Layer 10 of a small transformer language model trained on English Wikipedia (16 layers, counted from 0, width 128).
A neuron adds its activation times its output weights to the MLP's output. To switch it off is to set its activation to zero at one token and run the rest of the model.

Output weights of the MLP neurons that the questions are about. A number n stands for (n - 128) times 0.0021.
n39: 209, 95, 125, 78, 102, 138, 112, 88, 142, 79, 167, 99, 106, 96, 109, 29, 197, 110, 165, 156, 156, 81, 163, 183, 137, 137, 118, 76, 134, 209, 125, 163, 186, 84, 94, 115, 98, 138, 122, 185, 110, 115, 120, 109, 176, 133, 129, 87, 118, 89, 163, 100, 44, 197, 58, 101, 115, 173, 83, 174, 112, 165, 84, 100, 143, 93, 139, 124, 124, 127, 152, 59, 156, 122, 158, 219, 76, 133, 72, 126, 128, 109, 118, 120, 107, 95, 151, 90, 163, 160, 115, 134, 134, 106, 142, 138, 144, 174, 209, 106, 130, 139, 152, 110, 88, 178, 177, 74, 129, 115, 102, 151, 93, 109, 106, 181, 157, 154, 96, 130, 170, 43, 82, 137, 164, 75, 120, 151
n41: 174, 120, 126, 153, 171, 160, 165, 161, 150, 178, 216, 163, 132, 119, 112, 143, 160, 158, 87, 126, 155, 140, 181, 104, 139, 150, 103, 155, 151, 91, 113, 122, 130, 211, 139, 146, 96, 37, 136, 164, 90, 101, 148, 124, 112, 131, 144, 141, 70, 173, 97, 150, 79, 144, 121, 76, 131, 97, 111, 115, 138, 140, 131, 157, 167, 190, 75, 161, 130, 132, 64, 96, 185, 88, 104, 124, 147, 111, 157, 117, 128, 130, 127, 222, 112, 150, 138, 146, 101, 98, 97, 133, 101, 100, 162, 154, 95, 162, 164, 153, 129, 32, 105, 106, 134, 123, 133, 118, 152, 98, 128, 152, 89, 145, 100, 143, 55, 111, 117, 120, 113, 122, 169, 96, 160, 136, 111, 164
n55: 122, 86, 142, 103, 94, 90, 149, 136, 124, 191, 148, 121, 110, 115, 100, 129, 141, 120, 204, 131, 149, 170, 56, 92, 98, 172, 97, 222, 172, 110, 146, 105, 138, 175, 64, 105, 105, 73, 100, 118, 98, 139, 118, 156, 162, 160, 147, 173, 132, 112, 154, 126, 133, 91, 95, 149, 159, 154, 101, 167, 81, 67, 137, 120, 51, 131, 108, 133, 184, 150, 157, 62, 85, 62, 164, 153, 110, 81, 160, 110, 143, 157, 107, 84, 119, 105, 118, 160, 95, 172, 143, 121, 82, 98, 29, 154, 122, 126, 78, 125, 134, 97, 122, 111, 108, 124, 203, 147, 82, 165, 78, 110, 109, 109, 129, 87, 112, 87, 129, 142, 128, 116, 142, 126, 116, 145, 122, 111
n57: 99, 113, 151, 80, 110, 174, 162, 157, 153, 90, 125, 163, 122, 55, 187, 147, 63, 109, 115, 100, 120, 133, 97, 161, 70, 127, 131, 109, 104, 137, 128, 158, 177, 119, 90, 98, 122, 133, 110, 162, 189, 110, 164, 105, 140, 108, 165, 148, 137, 135, 153, 117, 57, 109, 143, 119, 127, 96, 147, 115, 148, 94, 141, 177, 104, 172, 167, 145, 120, 134, 105, 70, 87, 127, 125, 169, 147, 104, 120, 128, 89, 116, 157, 124, 132, 81, 172, 131, 130, 85, 128, 111, 131, 48, 148, 126, 107, 180, 184, 106, 104, 151, 153, 181, 107, 121, 103, 99, 166, 154, 119, 108, 114, 154, 105, 97, 187, 113, 131, 132, 165, 112, 146, 81, 159, 161, 186, 141
n161: 129, 138, 173, 98, 161, 87, 140, 86, 118, 144, 7, 139, 125, 157, 105, 141, 128, 181, 114, 62, 74, 87, 160, 146, 129, 120, 152, 178, 65, 48, 50, 147, 91, 164, 113, 157, 165, 105, 136, 157, 126, 95, 69, 93, 124, 144, 141, 114, 101, 175, 135, 136, 68, 57, 55, 163, 147, 128, 120, 190, 135, 130, 123, 144, 160, 174, 116, 128, 58, 143, 145, 189, 85, 171, 94, 134, 103, 61, 121, 79, 122, 147, 108, 104, 176, 175, 147, 141, 85, 100, 162, 172, 207, 140, 128, 158, 105, 224, 91, 79, 144, 178, 148, 162, 141, 99, 108, 146, 126, 159, 97, 86, 107, 141, 119, 179, 118, 68, 95, 122, 112, 123, 144, 136, 140, 108, 92, 166
n173: 57, 111, 76, 108, 102, 107, 105, 162, 84, 160, 81, 135, 113, 119, 123, 159, 151, 108, 119, 130, 172, 105, 58, 227, 187, 160, 152, 117, 142, 97, 42, 170, 87, 86, 171, 132, 47, 151, 124, 136, 169, 97, 166, 150, 178, 140, 121, 132, 37, 78, 155, 119, 197, 145, 110, 90, 51, 90, 151, 87, 127, 164, 93, 145, 154, 128, 102, 45, 116, 108, 186, 146, 103, 56, 124, 106, 130, 131, 118, 115, 98, 135, 152, 118, 137, 100, 147, 142, 63, 201, 112, 143, 137, 88, 80, 163, 138, 149, 128, 155, 93, 139, 98, 166, 98, 110, 159, 150, 98, 149, 83, 136, 183, 135, 178, 183, 164, 99, 103, 153, 101, 64, 138, 144, 112, 127, 125, 140
n257: 116, 147, 89, 208, 154, 149, 94, 159, 140, 146, 137, 193, 130, 87, 102, 141, 142, 124, 134, 148, 149, 78, 113, 142, 137, 65, 143, 122, 161, 97, 107, 146, 170, 151, 124, 125, 120, 155, 151, 174, 140, 109, 184, 127, 157, 115, 87, 143, 180, 96, 120, 172, 114, 82, 111, 132, 175, 113, 145, 93, 200, 111, 157, 109, 97, 141, 111, 136, 118, 118, 127, 67, 141, 152, 94, 191, 136, 160, 150, 192, 152, 156, 148, 153, 104, 167, 169, 125, 100, 138, 122, 121, 104, 109, 150, 123, 145, 128, 62, 141, 237, 85, 84, 104, 88, 122, 115, 108, 155, 129, 87, 142, 144, 97, 115, 127, 126, 127, 187, 168, 171, 134, 102, 145, 157, 67, 109, 158
n291: 121, 143, 141, 145, 95, 168, 129, 132, 116, 154, 114, 117, 98, 88, 115, 180, 60, 141, 207, 180, 117, 131, 130, 196, 97, 181, 123, 150, 61, 135, 150, 159, 181, 87, 124, 56, 167, 154, 109, 131, 123, 64, 91, 113, 173, 139, 148, 76, 145, 148, 126, 128, 76, 110, 121, 96, 129, 118, 119, 155, 92, 83, 127, 152, 115, 128, 141, 37, 156, 91, 104, 98, 137, 18, 192, 50, 117, 94, 99, 137, 104, 176, 107, 137, 126, 122, 116, 82, 141, 120, 112, 126, 130, 125, 146, 139, 148, 176, 130, 124, 150, 121, 43, 180, 113, 149, 131, 105, 119, 157, 102, 56, 104, 93, 184, 144, 132, 130, 109, 174, 84, 75, 167, 130, 113, 107, 93, 154
n307: 176, 177, 143, 44, 76, 169, 124, 122, 162, 115, 145, 143, 108, 115, 100, 142, 120, 223, 102, 88, 81, 159, 76, 159, 145, 126, 143, 115, 129, 120, 136, 135, 137, 178, 34, 169, 171, 115, 125, 81, 151, 165, 211, 174, 137, 157, 129, 125, 143, 156, 69, 113, 107, 137, 143, 169, 136, 149, 93, 108, 175, 198, 141, 89, 143, 135, 95, 215, 105, 128, 141, 137, 181, 170, 168, 156, 100, 128, 173, 135, 137, 147, 168, 149, 173, 86, 79, 147, 86, 179, 138, 121, 108, 83, 121, 110, 146, 134, 120, 131, 140, 172, 171, 125, 171, 129, 121, 112, 83, 146, 127, 168, 68, 101, 150, 152, 183, 111, 107, 148, 110, 141, 143, 120, 128, 114, 153, 119

Each question names a token from some text and the token that comes next. It shows the activations a of the neurons there, in the order above. A number n stands for (n - 128) times 0.42.

Then comes g, the gradient of the next token's log-probability with respect to the MLP's output, scaled to length 1. A neuron's effect is roughly proportional to its activation times (output weights . g). A number n stands for (n - 128) times 0.0028.

"ed", then " the"
a: 128, 128, 128, 128, 128, 128, 101, 128, 128
g: 121, 144, 156, 144, 65, 96, 158, 90, 147, 99, 97, 120, 135, 117, 107, 75, 65, 139, 146, 134, 130, 111, 130, 70, 124, 179, 145, 111, 144, 100, 167, 119, 137, 105, 148, 121, 149, 168, 147, 80, 149, 118, 158, 121, 101, 116, 155, 104, 132, 123, 112, 125, 111, 157, 152, 46, 65, 145, 192, 81, 118, 86, 151, 72, 101, 116, 142, 187, 161, 108, 75, 96, 91, 121, 83, 131, 82, 125, 179, 165, 146, 130, 185, 159, 135, 163, 101, 103, 130, 150, 162, 143, 84, 179, 99, 85, 109, 188, 148, 74, 120, 194, 58, 166, 124, 141, 98, 118, 125, 143, 148, 107, 138, 169, 148, 162, 142, 162, 121, 140, 144, 143, 93, 155, 124, 103, 102, 112
Switching off which neuron hurts the next token most? n257

"ffer", then " joined"
a: 128, 128, 156, 128, 127, 127, 102, 127, 128
g: 163, 170, 112, 95, 92, 168, 82, 185, 110, 113, 96, 137, 153, 105, 83, 100, 138, 123, 155, 91, 67, 124, 88, 163, 72, 123, 158, 73, 105, 170, 88, 157, 139, 152, 160, 75, 99, 185, 134, 125, 147, 73, 137, 123, 172, 135, 74, 137, 101, 99, 115, 62, 83, 135, 135, 132, 146, 100, 132, 181, 125, 85, 97, 157, 121, 117, 102, 157, 127, 166, 119, 26, 150, 93, 163, 135, 114, 96, 115, 115, 115, 110, 92, 151, 154, 199, 114, 138, 60, 138, 114, 127, 126, 162, 126, 88, 100, 96, 111, 86, 164, 141, 133, 132, 102, 82, 98, 138, 141, 144, 134, 143, 114, 107, 133, 173, 118, 186, 103, 115, 81, 109, 100, 147, 116, 132, 154, 124
Which neuron, switched off, raises the next token's probability most? n257

"t", then "ter"
a: 145, 128, 124, 128, 128, 112, 128, 129, 129
g: 134, 92, 98, 156, 164, 117, 130, 93, 145, 95, 132, 136, 158, 96, 118, 113, 115, 111, 116, 104, 181, 121, 161, 150, 145, 175, 161, 117, 194, 79, 139, 112, 174, 133, 123, 163, 198, 141, 111, 155, 103, 206, 177, 108, 99, 107, 131, 145, 121, 125, 125, 116, 101, 111, 70, 137, 123, 153, 147, 122, 87, 160, 77, 82, 94, 118, 108, 119, 81, 161, 162, 121, 166, 99, 126, 171, 115, 169, 95, 93, 185, 93, 143, 181, 82, 159, 163, 101, 108, 114, 151, 101, 56, 141, 143, 161, 157, 126, 105, 165, 156, 133, 124, 81, 110, 114, 137, 146, 127, 66, 113, 88, 130, 130, 146, 142, 103, 166, 119, 86, 162, 181, 145, 88, 204, 107, 183, 152
Switching off which neuron hurts the next token most? n39

"|", then " ("
a: 128, 127, 128, 143, 128, 128, 128, 128, 128
g: 146, 132, 70, 103, 107, 113, 88, 140, 96, 98, 83, 122, 151, 86, 135, 122, 86, 115, 107, 155, 138, 173, 154, 84, 145, 139, 156, 135, 56, 136, 101, 153, 185, 140, 128, 114, 105, 107, 143, 100, 140, 73, 144, 92, 134, 127, 38, 171, 83, 188, 171, 154, 153, 111, 100, 135, 134, 102, 178, 110, 94, 161, 124, 173, 79, 118, 137, 136, 186, 123, 128, 68, 77, 84, 174, 146, 138, 146, 153, 95, 122, 142, 134, 141, 157, 114, 112, 123, 154, 39, 117, 85, 157, 112, 172, 98, 142, 71, 83, 113, 116, 104, 135, 174, 130, 160, 84, 127, 133, 100, 102, 128, 120, 111, 124, 145, 91, 109, 98, 134, 112, 110, 117, 50, 110, 177, 124, 127
Switching off which neuron hurts the next token most? n57

"ge", then " announced"
a: 128, 128, 128, 111, 128, 128, 128, 128, 125
g: 149, 165, 99, 77, 138, 100, 122, 142, 150, 121, 152, 149, 202, 138, 136, 119, 177, 158, 131, 151, 143, 116, 91, 142, 159, 139, 137, 51, 112, 106, 106, 174, 74, 118, 100, 126, 169, 99, 133, 75, 156, 120, 129, 212, 193, 76, 148, 155, 138, 145, 160, 142, 100, 129, 170, 142, 158, 120, 171, 117, 143, 124, 61, 204, 177, 144, 87, 159, 129, 112, 126, 93, 122, 105, 107, 136, 145, 164, 160, 167, 172, 143, 100, 129, 103, 67, 108, 117, 122, 107, 115, 120, 131, 81, 109, 143, 104, 77, 124, 97, 108, 124, 115, 103, 37, 73, 100, 103, 123, 109, 92, 117, 139, 135, 88, 122, 131, 177, 142, 149, 124, 106, 82, 111, 145, 130, 79, 159
Which neuron, switched off, raises the next token's probability most? n57

"8", then "}"
a: 128, 115, 128, 121, 128, 128, 128, 128, 161
g: 124, 196, 73, 123, 169, 156, 153, 153, 76, 151, 197, 132, 74, 152, 125, 131, 113, 124, 68, 92, 181, 123, 111, 155, 93, 159, 108, 120, 134, 132, 69, 125, 140, 154, 113, 168, 64, 93, 115, 163, 154, 127, 125, 154, 54, 137, 108, 175, 127, 65, 180, 151, 105, 129, 149, 122, 148, 119, 94, 91, 113, 139, 100, 140, 154, 120, 123, 130, 129, 124, 157, 157, 109, 54, 157, 111, 180, 157, 140, 116, 174, 127, 90, 150, 136, 134, 134, 105, 141, 213, 169, 137, 145, 129, 121, 99, 99, 170, 130, 127, 127, 136, 149, 158, 122, 157, 113, 114, 191, 108, 78, 135, 168, 122, 66, 120, 122, 147, 137, 48, 117, 106, 129, 96, 166, 99, 144, 94
Which neuron, switched off, raises the next token's probability most? n41

"0", then "0"
a: 120, 138, 128, 127, 128, 141, 128, 128, 128
g: 101, 119, 100, 101, 146, 111, 171, 145, 155, 158, 99, 134, 137, 126, 109, 91, 115, 127, 135, 122, 105, 94, 160, 148, 161, 129, 134, 72, 47, 141, 138, 160, 87, 85, 163, 121, 116, 143, 143, 72, 141, 79, 174, 92, 158, 174, 126, 112, 106, 133, 150, 118, 116, 140, 99, 74, 122, 96, 141, 122, 151, 162, 182, 122, 66, 148, 145, 82, 87, 112, 86, 133, 154, 165, 202, 141, 118, 181, 145, 64, 55, 138, 124, 130, 126, 136, 133, 158, 80, 64, 103, 124, 185, 131, 118, 130, 126, 165, 105, 115, 95, 129, 121, 135, 176, 190, 137, 169, 114, 142, 154, 145, 147, 103, 141, 138, 101, 149, 166, 103, 70, 69, 124, 139, 162, 160, 56, 139
Switching off which neuron hurts the next token most? n173

"6", then " March"
a: 128, 133, 128, 128, 128, 128, 127, 128, 129
g: 119, 113, 105, 149, 174, 90, 131, 128, 47, 140, 154, 140, 118, 124, 93, 120, 145, 161, 208, 128, 158, 93, 141, 77, 154, 103, 123, 166, 141, 105, 130, 110, 115, 143, 93, 128, 114, 94, 112, 160, 114, 102, 124, 133, 161, 141, 151, 150, 118, 99, 136, 78, 124, 149, 158, 151, 86, 103, 106, 132, 193, 175, 97, 125, 113, 201, 112, 89, 111, 133, 161, 186, 106, 209, 122, 151, 89, 145, 190, 146, 187, 137, 118, 124, 136, 198, 95, 111, 130, 143, 55, 94, 128, 146, 115, 83, 84, 147, 207, 135, 149, 186, 130, 83, 125, 78, 122, 122, 167, 135, 157, 113, 102, 102, 99, 156, 80, 115, 122, 111, 102, 142, 121, 142, 133, 143, 100, 84
Switching off which neuron hurts the next token most? n41

"ward", then "s"
a: 128, 128, 129, 136, 125, 150, 127, 216, 128
g: 131, 152, 126, 189, 110, 129, 157, 97, 102, 114, 173, 52, 100, 144, 125, 136, 73, 164, 136, 161, 148, 130, 135, 130, 155, 125, 126, 127, 152, 99, 122, 115, 110, 107, 79, 43, 104, 86, 185, 172, 121, 137, 143, 155, 103, 134, 133, 202, 129, 123, 158, 137, 45, 121, 91, 131, 63, 178, 100, 111, 110, 122, 110, 133, 88, 161, 142, 118, 174, 130, 146, 132, 158, 116, 137, 140, 77, 135, 189, 144, 121, 172, 156, 168, 158, 125, 99, 120, 68, 142, 121, 153, 114, 109, 150, 109, 134, 124, 105, 139, 104, 59, 80, 125, 163, 43, 124, 170, 146, 174, 131, 131, 101, 96, 62, 102, 129, 139, 76, 119, 127, 103, 129, 116, 107, 80, 109, 128
Switching off which neuron hurts the next token most? n291

"8", then "9"
a: 128, 119, 128, 145, 128, 128, 128, 128, 146
g: 120, 55, 150, 216, 141, 88, 117, 116, 145, 155, 139, 120, 105, 116, 139, 126, 143, 87, 88, 133, 119, 113, 141, 106, 155, 142, 162, 160, 102, 201, 140, 161, 58, 175, 138, 95, 113, 142, 163, 133, 102, 123, 181, 125, 163, 123, 150, 89, 114, 117, 151, 102, 112, 122, 114, 148, 91, 158, 126, 189, 135, 146, 196, 110, 124, 200, 144, 121, 124, 151, 88, 87, 175, 193, 146, 129, 137, 141, 70, 120, 154, 104, 108, 111, 93, 201, 144, 113, 149, 124, 108, 142, 128, 126, 58, 173, 139, 121, 146, 158, 152, 140, 103, 145, 100, 120, 185, 144, 129, 121, 151, 154, 112, 160, 159, 155, 126, 97, 125, 143, 137, 173, 156, 209, 152, 180, 131, 176
Which neuron, switched off, raises the next token's probability most? n307

"B", then "_{"
a: 128, 129, 123, 128, 128, 128, 129, 128, 128
g: 138, 117, 122, 113, 109, 123, 153, 177, 144, 128, 163, 140, 169, 154, 148, 123, 115, 168, 117, 87, 186, 94, 130, 148, 122, 119, 103, 109, 107, 64, 176, 168, 89, 78, 116, 188, 135, 164, 59, 147, 121, 136, 101, 71, 92, 88, 99, 60, 146, 125, 90, 133, 114, 72, 139, 130, 154, 186, 163, 115, 137, 79, 120, 145, 155, 156, 142, 122, 157, 164, 137, 119, 151, 124, 79, 143, 107, 203, 104, 135, 101, 110, 130, 182, 148, 136, 174, 154, 152, 121, 141, 125, 121, 115, 160, 116, 166, 160, 90, 168, 153, 177, 81, 142, 55, 165, 151, 114, 104, 85, 110, 131, 155, 81, 107, 96, 132, 132, 133, 209, 97, 161, 149, 126, 81, 117, 148, 105
Switching off which neuron hurts the next token most? n55

" way", then " to"
a: 127, 127, 105, 136, 128, 128, 127, 129, 133
g: 116, 56, 134, 149, 111, 134, 110, 143, 84, 138, 152, 179, 79, 140, 166, 126, 140, 100, 75, 139, 120, 71, 189, 157, 161, 82, 141, 114, 76, 155, 110, 100, 125, 88, 118, 150, 141, 115, 203, 156, 100, 104, 130, 93, 162, 116, 127, 155, 137, 151, 145, 76, 176, 155, 105, 185, 115, 109, 134, 140, 104, 214, 144, 131, 154, 128, 192, 90, 110, 133, 125, 136, 129, 130, 184, 157, 167, 162, 132, 137, 133, 106, 121, 153, 139, 148, 99, 136, 129, 136, 79, 119, 124, 132, 152, 206, 130, 113, 97, 175, 150, 98, 145, 136, 144, 110, 208, 86, 140, 102, 172, 153, 145, 90, 126, 154, 148, 139, 191, 88, 170, 99, 134, 72, 115, 153, 131, 93
Switching off which neuron hurts the next token most? n55

" most", then " important"
a: 129, 128, 128, 142, 144, 128, 128, 128, 128
g: 112, 99, 130, 97, 132, 72, 169, 149, 190, 146, 140, 138, 137, 128, 139, 108, 145, 112, 39, 142, 158, 98, 162, 115, 142, 123, 124, 153, 142, 163, 105, 152, 157, 112, 100, 105, 154, 104, 102, 116, 97, 168, 94, 124, 146, 97, 139, 114, 156, 136, 134, 98, 208, 135, 118, 150, 135, 132, 112, 149, 133, 101, 143, 105, 162, 94, 169, 145, 80, 144, 140, 142, 111, 145, 111, 92, 125, 161, 128, 109, 146, 76, 112, 106, 142, 84, 109, 118, 122, 125, 115, 125, 102, 179, 95, 103, 145, 132, 137, 172, 151, 156, 164, 86, 92, 129, 183, 191, 110, 55, 159, 228, 168, 145, 130, 102, 191, 169, 159, 140, 116, 161, 121, 88, 229, 114, 167, 97
Which neuron, switched off, raises the next token's probability most? n161

" web", then " b"
a: 128, 128, 136, 131, 128, 128, 127, 128, 128
g: 127, 131, 185, 110, 108, 113, 52, 122, 119, 161, 148, 76, 98, 117, 113, 107, 162, 76, 47, 148, 137, 129, 124, 73, 161, 149, 140, 170, 78, 170, 154, 93, 152, 192, 151, 134, 91, 182, 143, 118, 112, 111, 103, 182, 86, 178, 132, 138, 117, 117, 114, 175, 89, 146, 85, 144, 90, 80, 139, 94, 97, 167, 82, 167, 164, 132, 109, 99, 70, 98, 88, 127, 125, 163, 155, 82, 209, 155, 116, 144, 70, 119, 102, 137, 146, 121, 121, 135, 132, 143, 124, 81, 166, 138, 122, 140, 84, 160, 172, 126, 127, 184, 154, 107, 92, 113, 135, 127, 171, 140, 143, 138, 121, 159, 173, 124, 95, 141, 134, 124, 93, 120, 101, 170, 107, 151, 104, 121
Which neuron, switched off, raises the next token's probability most? n55